Layer 6 of a small transformer language model trained on English Wikipedia (10 layers, counted from 0, width 128).
Take only the direct path to the model's output, skipping the later layers: a vector added to the residual stream pushes a token's score in proportion to its dot product with that token's output vector.

Output vectors of the tokens that the questions are about. A number n stands for (n - 128) times 0.01.
"yp": 108, 104, 62, 147, 101, 103, 107, 136, 92, 190, 161, 4, 100, 129, 126, 114, 154, 136, 163, 176, 106, 130, 93, 189, 219, 149, 125, 143, 203, 183, 158, 73, 112, 190, 89, 119, 93, 105, 134, 197, 142, 150, 139, 166, 88, 75, 145, 107, 156, 185, 189, 138, 121, 170, 135, 99, 171, 128, 147, 147, 112, 153, 142, 94, 140, 152, 125, 137, 106, 71, 61, 133, 169, 112, 101, 33, 121, 96, 150, 158, 158, 136, 137, 108, 174, 115, 203, 102, 180, 150, 132, 94, 182, 129, 181, 159, 156, 172, 112, 146, 116, 167, 127, 138, 118, 71, 153, 159, 99, 129, 120, 153, 125, 139, 128, 114, 94, 164, 180, 138, 102, 74, 211, 125, 196, 165, 118, 218
" arts": 205, 115, 108, 96, 159, 89, 131, 89, 178, 132, 112, 91, 123, 68, 58, 120, 166, 180, 143, 162, 82, 129, 166, 179, 137, 148, 151, 110, 134, 189, 172, 80, 82, 185, 135, 44, 79, 96, 162, 177, 135, 230, 168, 139, 166, 111, 162, 161, 91, 175, 169, 173, 65, 221, 163, 92, 138, 112, 100, 131, 156, 45, 158, 111, 114, 157, 146, 189, 110, 50, 141, 97, 171, 91, 94, 120, 168, 63, 120, 115, 118, 182, 98, 117, 148, 192, 192, 113, 111, 183, 132, 91, 186, 162, 198, 189, 112, 172, 94, 132, 112, 151, 154, 154, 115, 147, 73, 152, 103, 127, 186, 142, 128, 156, 138, 111, 147, 134, 141, 112, 129, 138, 124, 180, 172, 151, 224, 150
" place": 177, 140, 174, 150, 134, 73, 99, 104, 175, 121, 96, 123, 110, 128, 131, 88, 158, 169, 143, 159, 101, 145, 165, 133, 118, 147, 117, 116, 72, 156, 146, 122, 38, 170, 171, 117, 94, 96, 142, 151, 129, 130, 118, 64, 97, 175, 170, 104, 58, 132, 133, 181, 85, 157, 90, 118, 103, 107, 101, 136, 141, 149, 184, 72, 123, 192, 127, 128, 56, 94, 141, 164, 160, 125, 131, 116, 96, 155, 102, 159, 117, 144, 128, 177, 167, 106, 185, 154, 84, 180, 152, 129, 154, 130, 120, 128, 154, 141, 98, 138, 150, 152, 144, 69, 176, 92, 104, 91, 130, 123, 192, 133, 67, 150, 132, 71, 119, 166, 98, 76, 107, 150, 113, 86, 102, 205, 118, 158
"ti": 168, 46, 157, 130, 129, 161, 146, 63, 172, 207, 113, 143, 158, 73, 119, 155, 112, 102, 93, 198, 123, 122, 167, 100, 81, 156, 119, 94, 144, 121, 140, 87, 157, 174, 159, 175, 128, 126, 128, 176, 148, 98, 108, 172, 70, 142, 131, 152, 45, 170, 154, 158, 111, 124, 130, 140, 176, 115, 171, 116, 101, 180, 130, 132, 161, 107, 159, 96, 119, 137, 76, 128, 173, 143, 160, 165, 107, 117, 73, 78, 121, 141, 111, 117, 118, 135, 136, 145, 159, 150, 95, 61, 132, 118, 145, 138, 142, 197, 173, 136, 107, 118, 129, 180, 100, 127, 87, 84, 193, 182, 95, 157, 95, 148, 118, 156, 145, 79, 129, 130, 138, 123, 120, 134, 73, 100, 115, 134
"hing": 169, 107, 116, 104, 102, 140, 141, 115, 138, 215, 86, 71, 122, 113, 103, 56, 166, 159, 131, 172, 126, 143, 157, 128, 103, 186, 165, 86, 189, 104, 153, 161, 92, 164, 133, 119, 164, 146, 148, 161, 107, 197, 111, 143, 88, 112, 145, 114, 167, 220, 226, 156, 48, 128, 172, 115, 135, 132, 122, 104, 129, 168, 147, 120, 92, 194, 142, 157, 68, 86, 152, 113, 122, 165, 72, 151, 133, 54, 94, 3, 150, 158, 110, 147, 131, 136, 83, 132, 169, 135, 201, 156, 157, 131, 178, 106, 144, 104, 108, 141, 150, 131, 146, 129, 109, 119, 160, 194, 122, 123, 200, 206, 150, 151, 69, 142, 196, 150, 133, 114, 69, 82, 106, 76, 138, 164, 108, 199
"mond": 217, 138, 197, 135, 116, 64, 106, 150, 157, 187, 85, 83, 129, 138, 44, 118, 119, 154, 223, 141, 82, 125, 177, 182, 125, 148, 212, 119, 171, 140, 173, 67, 31, 162, 120, 94, 114, 113, 125, 177, 85, 172, 131, 60, 40, 78, 154, 50, 31, 204, 174, 128, 30, 148, 217, 98, 144, 83, 40, 144, 147, 113, 145, 153, 115, 166, 131, 201, 120, 59, 106, 121, 117, 116, 164, 127, 146, 125, 80, 74, 82, 114, 128, 119, 155, 81, 145, 152, 117, 126, 125, 149, 101, 155, 68, 195, 209, 126, 73, 126, 134, 166, 133, 132, 149, 84, 134, 152, 119, 109, 179, 191, 46, 140, 122, 192, 106, 94, 141, 78, 141, 120, 110, 108, 81, 156, 196, 141
"ness": 128, 172, 139, 164, 188, 79, 108, 127, 149, 127, 68, 180, 186, 97, 111, 100, 176, 125, 52, 165, 115, 124, 126, 173, 171, 199, 116, 127, 108, 166, 116, 91, 74, 149, 129, 95, 92, 102, 167, 182, 77, 241, 179, 138, 93, 129, 104, 100, 102, 149, 185, 87, 60, 145, 139, 136, 160, 160, 109, 133, 145, 119, 232, 162, 193, 203, 129, 174, 51, 15, 83, 70, 195, 163, 93, 134, 189, 146, 153, 106, 159, 110, 77, 156, 107, 133, 93, 111, 193, 83, 168, 89, 96, 115, 110, 151, 186, 128, 158, 126, 139, 136, 143, 85, 215, 103, 99, 113, 58, 95, 101, 136, 184, 170, 116, 99, 128, 118, 95, 121, 146, 89, 113, 130, 132, 111, 185, 118
"ous": 97, 72, 72, 145, 122, 33, 141, 82, 153, 171, 130, 157, 84, 175, 114, 86, 125, 125, 137, 132, 51, 130, 112, 142, 129, 149, 173, 175, 160, 230, 144, 125, 60, 103, 127, 80, 44, 152, 138, 187, 123, 114, 159, 68, 46, 210, 170, 104, 163, 214, 123, 196, 171, 168, 182, 131, 138, 58, 108, 125, 154, 138, 189, 156, 145, 90, 152, 181, 209, 121, 86, 122, 175, 121, 167, 76, 78, 131, 139, 171, 107, 95, 79, 165, 151, 149, 227, 171, 184, 171, 111, 132, 149, 130, 129, 166, 197, 179, 160, 87, 114, 160, 126, 128, 122, 16, 105, 92, 91, 114, 147, 155, 137, 143, 144, 70, 102, 95, 171, 121, 149, 109, 176, 136, 95, 143, 80, 93
"str": 143, 183, 148, 187, 150, 185, 64, 120, 117, 168, 68, 108, 102, 81, 67, 109, 183, 96, 121, 113, 110, 132, 139, 116, 126, 170, 129, 70, 68, 193, 169, 132, 99, 167, 121, 69, 82, 132, 135, 181, 106, 112, 103, 144, 96, 74, 83, 93, 103, 146, 196, 179, 144, 94, 158, 117, 131, 110, 171, 155, 119, 58, 151, 179, 82, 100, 128, 150, 98, 169, 153, 62, 199, 89, 136, 111, 101, 146, 113, 104, 134, 135, 109, 138, 125, 142, 136, 122, 58, 100, 149, 104, 106, 121, 123, 191, 116, 209, 103, 132, 91, 175, 128, 116, 82, 133, 95, 86, 129, 155, 136, 171, 113, 157, 153, 117, 145, 124, 147, 90, 113, 130, 153, 91, 124, 177, 137, 111
"rative": 213, 153, 114, 122, 118, 76, 176, 123, 108, 131, 111, 96, 118, 61, 39, 134, 183, 96, 141, 119, 4, 139, 220, 199, 157, 177, 139, 128, 123, 60, 135, 39, 58, 197, 110, 100, 182, 96, 163, 210, 94, 201, 161, 139, 122, 94, 155, 147, 103, 175, 152, 137, 121, 208, 122, 116, 57, 116, 117, 86, 133, 89, 157, 105, 120, 150, 97, 127, 131, 114, 64, 149, 188, 79, 94, 90, 112, 114, 160, 127, 107, 128, 109, 138, 151, 83, 163, 103, 130, 131, 96, 134, 130, 156, 187, 119, 189, 182, 191, 106, 126, 117, 149, 108, 141, 65, 124, 127, 127, 206, 212, 192, 130, 224, 204, 137, 201, 72, 190, 148, 55, 130, 143, 97, 65, 158, 117, 119
"ș": 193, 126, 113, 118, 148, 113, 140, 157, 176, 181, 184, 89, 99, 29, 61, 52, 179, 161, 110, 218, 106, 125, 67, 185, 147, 152, 118, 96, 209, 140, 130, 58, 105, 121, 88, 34, 91, 122, 121, 221, 54, 219, 166, 59, 143, 142, 153, 123, 87, 192, 191, 238, 116, 218, 186, 86, 154, 128, 116, 115, 144, 138, 143, 173, 153, 102, 121, 102, 94, 103, 127, 147, 186, 62, 116, 90, 153, 113, 66, 58, 84, 189, 98, 123, 140, 104, 156, 140, 127, 190, 65, 72, 137, 189, 206, 156, 170, 68, 151, 162, 157, 181, 136, 67, 138, 103, 92, 168, 113, 139, 155, 165, 170, 187, 103, 160, 171, 97, 145, 140, 151, 147, 154, 154, 162, 219, 138, 30

Each question shows what one neuron of this layer's MLP adds at an activation of 1. A number n stands for (n - 128) times 0.0048.

n379: 106, 116, 143, 108, 130, 103, 133, 137, 144, 135, 126, 122, 132, 112, 129, 139, 151, 130, 123, 127, 178, 138, 136, 105, 150, 103, 119, 136, 140, 108, 127, 140, 96, 127, 125, 130, 133, 145, 166, 108, 122, 144, 153, 150, 122, 133, 158, 184, 152, 160, 166, 125, 114, 156, 95, 156, 132, 97, 131, 138, 107, 125, 140, 147, 136, 130, 147, 149, 137, 112, 117, 122, 131, 127, 101, 150, 109, 129, 123, 130, 137, 106, 121, 85, 157, 137, 118, 130, 127, 115, 129, 140, 149, 152, 142, 129, 129, 106, 114, 168, 95, 149, 138, 126, 121, 145, 118, 111, 137, 131, 109, 210, 136, 108, 124, 132, 113, 140, 161, 119, 154, 99, 174, 170, 142, 92, 85, 156
Which three tokens does it push up most, strongest first? "yp", "hing", " arts"

n168: 147, 132, 101, 157, 132, 131, 115, 109, 104, 160, 117, 130, 115, 106, 87, 80, 155, 128, 99, 150, 135, 169, 113, 128, 104, 151, 135, 119, 91, 128, 152, 136, 116, 120, 138, 127, 143, 147, 133, 188, 109, 129, 122, 120, 154, 133, 129, 85, 119, 104, 124, 136, 107, 132, 152, 161, 127, 156, 146, 128, 141, 111, 92, 119, 130, 129, 103, 123, 153, 163, 117, 105, 118, 163, 140, 133, 110, 155, 102, 126, 125, 93, 102, 119, 139, 129, 125, 120, 142, 154, 129, 140, 143, 74, 130, 124, 136, 103, 122, 122, 127, 130, 114, 103, 125, 127, 126, 122, 96, 162, 109, 82, 130, 127, 106, 149, 113, 148, 110, 104, 112, 144, 122, 138, 134, 131, 142, 136
Which three tokens does it push up most, strongest first? "str", "ș", "ness"

n1: 117, 139, 110, 126, 113, 143, 129, 144, 123, 116, 145, 111, 131, 141, 116, 125, 137, 114, 110, 108, 103, 137, 103, 113, 101, 119, 130, 124, 131, 142, 160, 125, 107, 146, 149, 123, 139, 127, 131, 109, 125, 113, 146, 85, 145, 94, 131, 153, 131, 133, 126, 128, 124, 118, 144, 174, 145, 117, 116, 116, 164, 135, 133, 138, 105, 150, 173, 169, 120, 119, 141, 119, 140, 138, 102, 111, 145, 130, 120, 122, 96, 123, 147, 184, 119, 142, 104, 129, 141, 110, 109, 121, 144, 89, 154, 142, 103, 129, 111, 138, 101, 178, 93, 154, 116, 159, 128, 117, 113, 123, 112, 120, 130, 114, 134, 116, 107, 155, 150, 107, 130, 125, 114, 135, 134, 122, 148, 145
Pushed up most: " arts"

n5: 167, 128, 130, 148, 140, 108, 118, 115, 144, 113, 146, 149, 150, 129, 84, 139, 135, 114, 133, 118, 174, 113, 136, 158, 142, 77, 117, 120, 154, 131, 139, 113, 149, 129, 142, 134, 115, 122, 135, 116, 115, 138, 140, 122, 150, 143, 114, 109, 112, 213, 165, 174, 129, 138, 131, 171, 127, 114, 107, 94, 91, 138, 129, 118, 58, 127, 130, 104, 147, 147, 137, 104, 120, 154, 131, 139, 129, 132, 131, 150, 100, 84, 158, 118, 133, 113, 123, 141, 135, 128, 104, 158, 120, 65, 115, 106, 119, 138, 137, 108, 130, 150, 165, 148, 119, 114, 122, 141, 138, 122, 143, 141, 158, 166, 154, 122, 131, 137, 120, 175, 100, 125, 162, 146, 190, 102, 98, 138
Pushed up most: "rative"

n190: 148, 144, 147, 109, 98, 104, 141, 143, 163, 121, 118, 144, 132, 129, 115, 130, 121, 100, 133, 123, 114, 210, 140, 137, 168, 160, 129, 122, 110, 157, 127, 129, 87, 136, 163, 106, 109, 102, 124, 93, 112, 162, 133, 123, 124, 115, 134, 132, 173, 99, 111, 119, 114, 112, 157, 106, 148, 119, 132, 143, 143, 81, 118, 115, 139, 124, 126, 146, 142, 165, 120, 121, 145, 102, 123, 138, 116, 136, 118, 129, 142, 117, 135, 147, 126, 144, 148, 125, 138, 111, 102, 139, 149, 177, 133, 130, 121, 105, 123, 154, 144, 133, 177, 107, 131, 135, 160, 128, 120, 122, 130, 62, 134, 110, 140, 81, 128, 147, 139, 152, 132, 125, 111, 145, 135, 182, 106, 100
Pushed up most: " arts"

n221: 142, 135, 159, 118, 106, 113, 185, 103, 108, 165, 161, 166, 146, 126, 132, 124, 132, 130, 151, 133, 86, 74, 131, 146, 141, 135, 129, 155, 121, 175, 144, 157, 130, 142, 124, 130, 120, 140, 172, 154, 132, 136, 124, 130, 95, 150, 151, 124, 124, 149, 141, 112, 119, 148, 133, 137, 141, 154, 137, 107, 184, 144, 140, 113, 91, 146, 124, 164, 101, 132, 134, 161, 104, 135, 119, 129, 115, 119, 132, 121, 98, 114, 144, 146, 127, 148, 103, 155, 118, 153, 154, 146, 126, 137, 145, 140, 110, 136, 130, 115, 133, 103, 133, 127, 135, 144, 143, 124, 137, 117, 111, 134, 123, 136, 135, 107, 132, 114, 155, 132, 173, 127, 126, 149, 122, 112, 131, 106
Which of these tokens does it push down most? "str"

n235: 122, 128, 124, 116, 141, 146, 114, 118, 155, 116, 128, 167, 143, 125, 168, 173, 142, 104, 106, 150, 119, 87, 136, 143, 140, 114, 109, 99, 148, 96, 146, 111, 108, 107, 92, 90, 143, 137, 101, 134, 144, 136, 171, 147, 118, 127, 124, 159, 126, 134, 113, 156, 115, 174, 121, 111, 109, 111, 126, 148, 133, 118, 143, 145, 139, 101, 140, 109, 133, 138, 125, 83, 141, 147, 134, 124, 126, 91, 141, 88, 122, 115, 98, 103, 131, 107, 120, 173, 124, 151, 123, 137, 114, 141, 174, 111, 179, 121, 113, 103, 75, 139, 120, 120, 140, 127, 125, 139, 125, 91, 115, 136, 145, 172, 126, 87, 166, 99, 118, 123, 101, 97, 86, 96, 153, 124, 149, 133
Pushed up most: "ș"

n308: 164, 106, 124, 132, 136, 120, 138, 169, 130, 134, 168, 140, 118, 148, 150, 101, 107, 124, 130, 130, 121, 84, 116, 119, 137, 139, 152, 120, 144, 119, 126, 141, 148, 163, 133, 140, 102, 73, 143, 156, 158, 130, 130, 125, 185, 126, 114, 140, 91, 148, 126, 150, 130, 98, 141, 123, 171, 115, 144, 98, 153, 148, 119, 123, 152, 134, 153, 110, 76, 158, 175, 92, 119, 150, 148, 139, 152, 96, 150, 124, 137, 97, 110, 93, 102, 122, 139, 117, 141, 108, 117, 120, 85, 139, 142, 138, 153, 162, 132, 150, 159, 111, 154, 120, 112, 135, 135, 111, 133, 126, 163, 130, 135, 143, 118, 147, 131, 87, 111, 125, 86, 147, 157, 137, 99, 113, 121, 117
Which two tokens does it push up most, strongest first? "ti", "ș"

n396: 134, 109, 87, 139, 139, 114, 109, 116, 145, 117, 121, 126, 150, 126, 138, 127, 129, 163, 133, 120, 131, 159, 110, 157, 121, 81, 134, 133, 134, 168, 146, 121, 137, 126, 131, 114, 132, 148, 123, 70, 150, 141, 172, 127, 134, 97, 153, 108, 114, 119, 143, 152, 137, 115, 136, 134, 112, 119, 156, 109, 118, 124, 110, 135, 144, 95, 171, 156, 135, 115, 131, 133, 121, 134, 105, 132, 108, 126, 167, 94, 140, 87, 120, 123, 153, 155, 112, 110, 136, 114, 119, 113, 101, 131, 134, 146, 156, 87, 151, 146, 135, 124, 140, 131, 127, 125, 144, 135, 132, 127, 143, 72, 106, 146, 140, 110, 146, 126, 116, 84, 109, 140, 93, 122, 149, 110, 144, 130
Which three tokens does it push up most, strongest first? " arts", "ness", "ous"

n328: 158, 133, 120, 134, 111, 129, 134, 121, 121, 137, 122, 119, 130, 141, 119, 133, 161, 124, 126, 132, 133, 174, 129, 132, 121, 74, 101, 121, 120, 98, 140, 124, 137, 144, 147, 127, 121, 116, 138, 56, 145, 164, 114, 111, 109, 112, 118, 142, 146, 144, 117, 111, 153, 124, 140, 138, 122, 104, 144, 119, 108, 120, 78, 146, 127, 134, 125, 99, 120, 105, 131, 135, 117, 102, 189, 98, 151, 99, 118, 144, 145, 111, 118, 148, 159, 138, 159, 164, 149, 119, 156, 114, 122, 137, 135, 139, 133, 124, 107, 152, 123, 124, 136, 139, 164, 126, 137, 135, 110, 117, 133, 119, 139, 116, 102, 116, 99, 118, 75, 123, 138, 133, 176, 105, 138, 135, 145, 153
Which of these tokens does it push down most? "rative"

n217: 118, 154, 127, 141, 128, 142, 159, 143, 166, 124, 135, 120, 121, 124, 145, 104, 118, 126, 80, 144, 136, 178, 115, 119, 104, 135, 123, 109, 88, 126, 140, 123, 143, 142, 149, 134, 144, 163, 121, 112, 114, 128, 157, 133, 113, 129, 83, 144, 121, 151, 131, 128, 139, 107, 124, 104, 98, 134, 135, 122, 142, 125, 128, 139, 120, 125, 144, 122, 123, 87, 134, 126, 134, 129, 149, 174, 130, 149, 119, 110, 90, 116, 121, 180, 134, 121, 150, 118, 120, 123, 128, 146, 136, 160, 129, 117, 119, 104, 136, 122, 125, 166, 127, 115, 124, 76, 129, 142, 136, 145, 140, 157, 145, 113, 100, 126, 124, 112, 126, 83, 133, 107, 136, 141, 138, 131, 133, 127
Which of these tokens does it push down most? "yp"

n222: 149, 133, 96, 139, 123, 129, 90, 99, 138, 118, 142, 127, 109, 134, 142, 153, 100, 142, 130, 133, 146, 30, 117, 148, 137, 123, 152, 163, 141, 107, 159, 125, 114, 138, 150, 127, 144, 146, 125, 143, 141, 147, 133, 71, 161, 110, 119, 124, 155, 125, 113, 122, 139, 129, 145, 171, 153, 90, 111, 137, 84, 105, 132, 94, 123, 146, 136, 95, 132, 130, 126, 157, 132, 129, 154, 146, 111, 156, 127, 129, 152, 119, 110, 107, 132, 136, 146, 141, 96, 115, 131, 109, 147, 127, 156, 112, 99, 168, 114, 133, 114, 137, 114, 135, 114, 100, 129, 158, 152, 124, 94, 79, 118, 105, 135, 123, 108, 110, 101, 148, 143, 139, 130, 102, 126, 129, 126, 136
Pushed up most: "yp"

n285: 172, 143, 142, 128, 116, 150, 127, 127, 137, 149, 115, 126, 146, 118, 141, 122, 175, 106, 149, 131, 141, 172, 126, 139, 136, 138, 107, 109, 131, 104, 152, 163, 145, 118, 113, 134, 103, 135, 100, 155, 122, 158, 123, 119, 104, 114, 112, 129, 116, 136, 122, 127, 118, 102, 115, 103, 155, 106, 146, 101, 160, 97, 97, 127, 126, 100, 114, 133, 118, 142, 111, 104, 126, 101, 134, 135, 114, 127, 105, 146, 137, 98, 133, 129, 133, 141, 125, 139, 135, 104, 95, 116, 131, 233, 110, 116, 104, 125, 125, 109, 143, 101, 117, 157, 109, 117, 135, 142, 162, 109, 150, 129, 113, 119, 143, 113, 124, 121, 129, 98, 124, 123, 133, 147, 150, 146, 117, 95
Which three tokens does it push up most, strongest first? "str", "ș", "mond"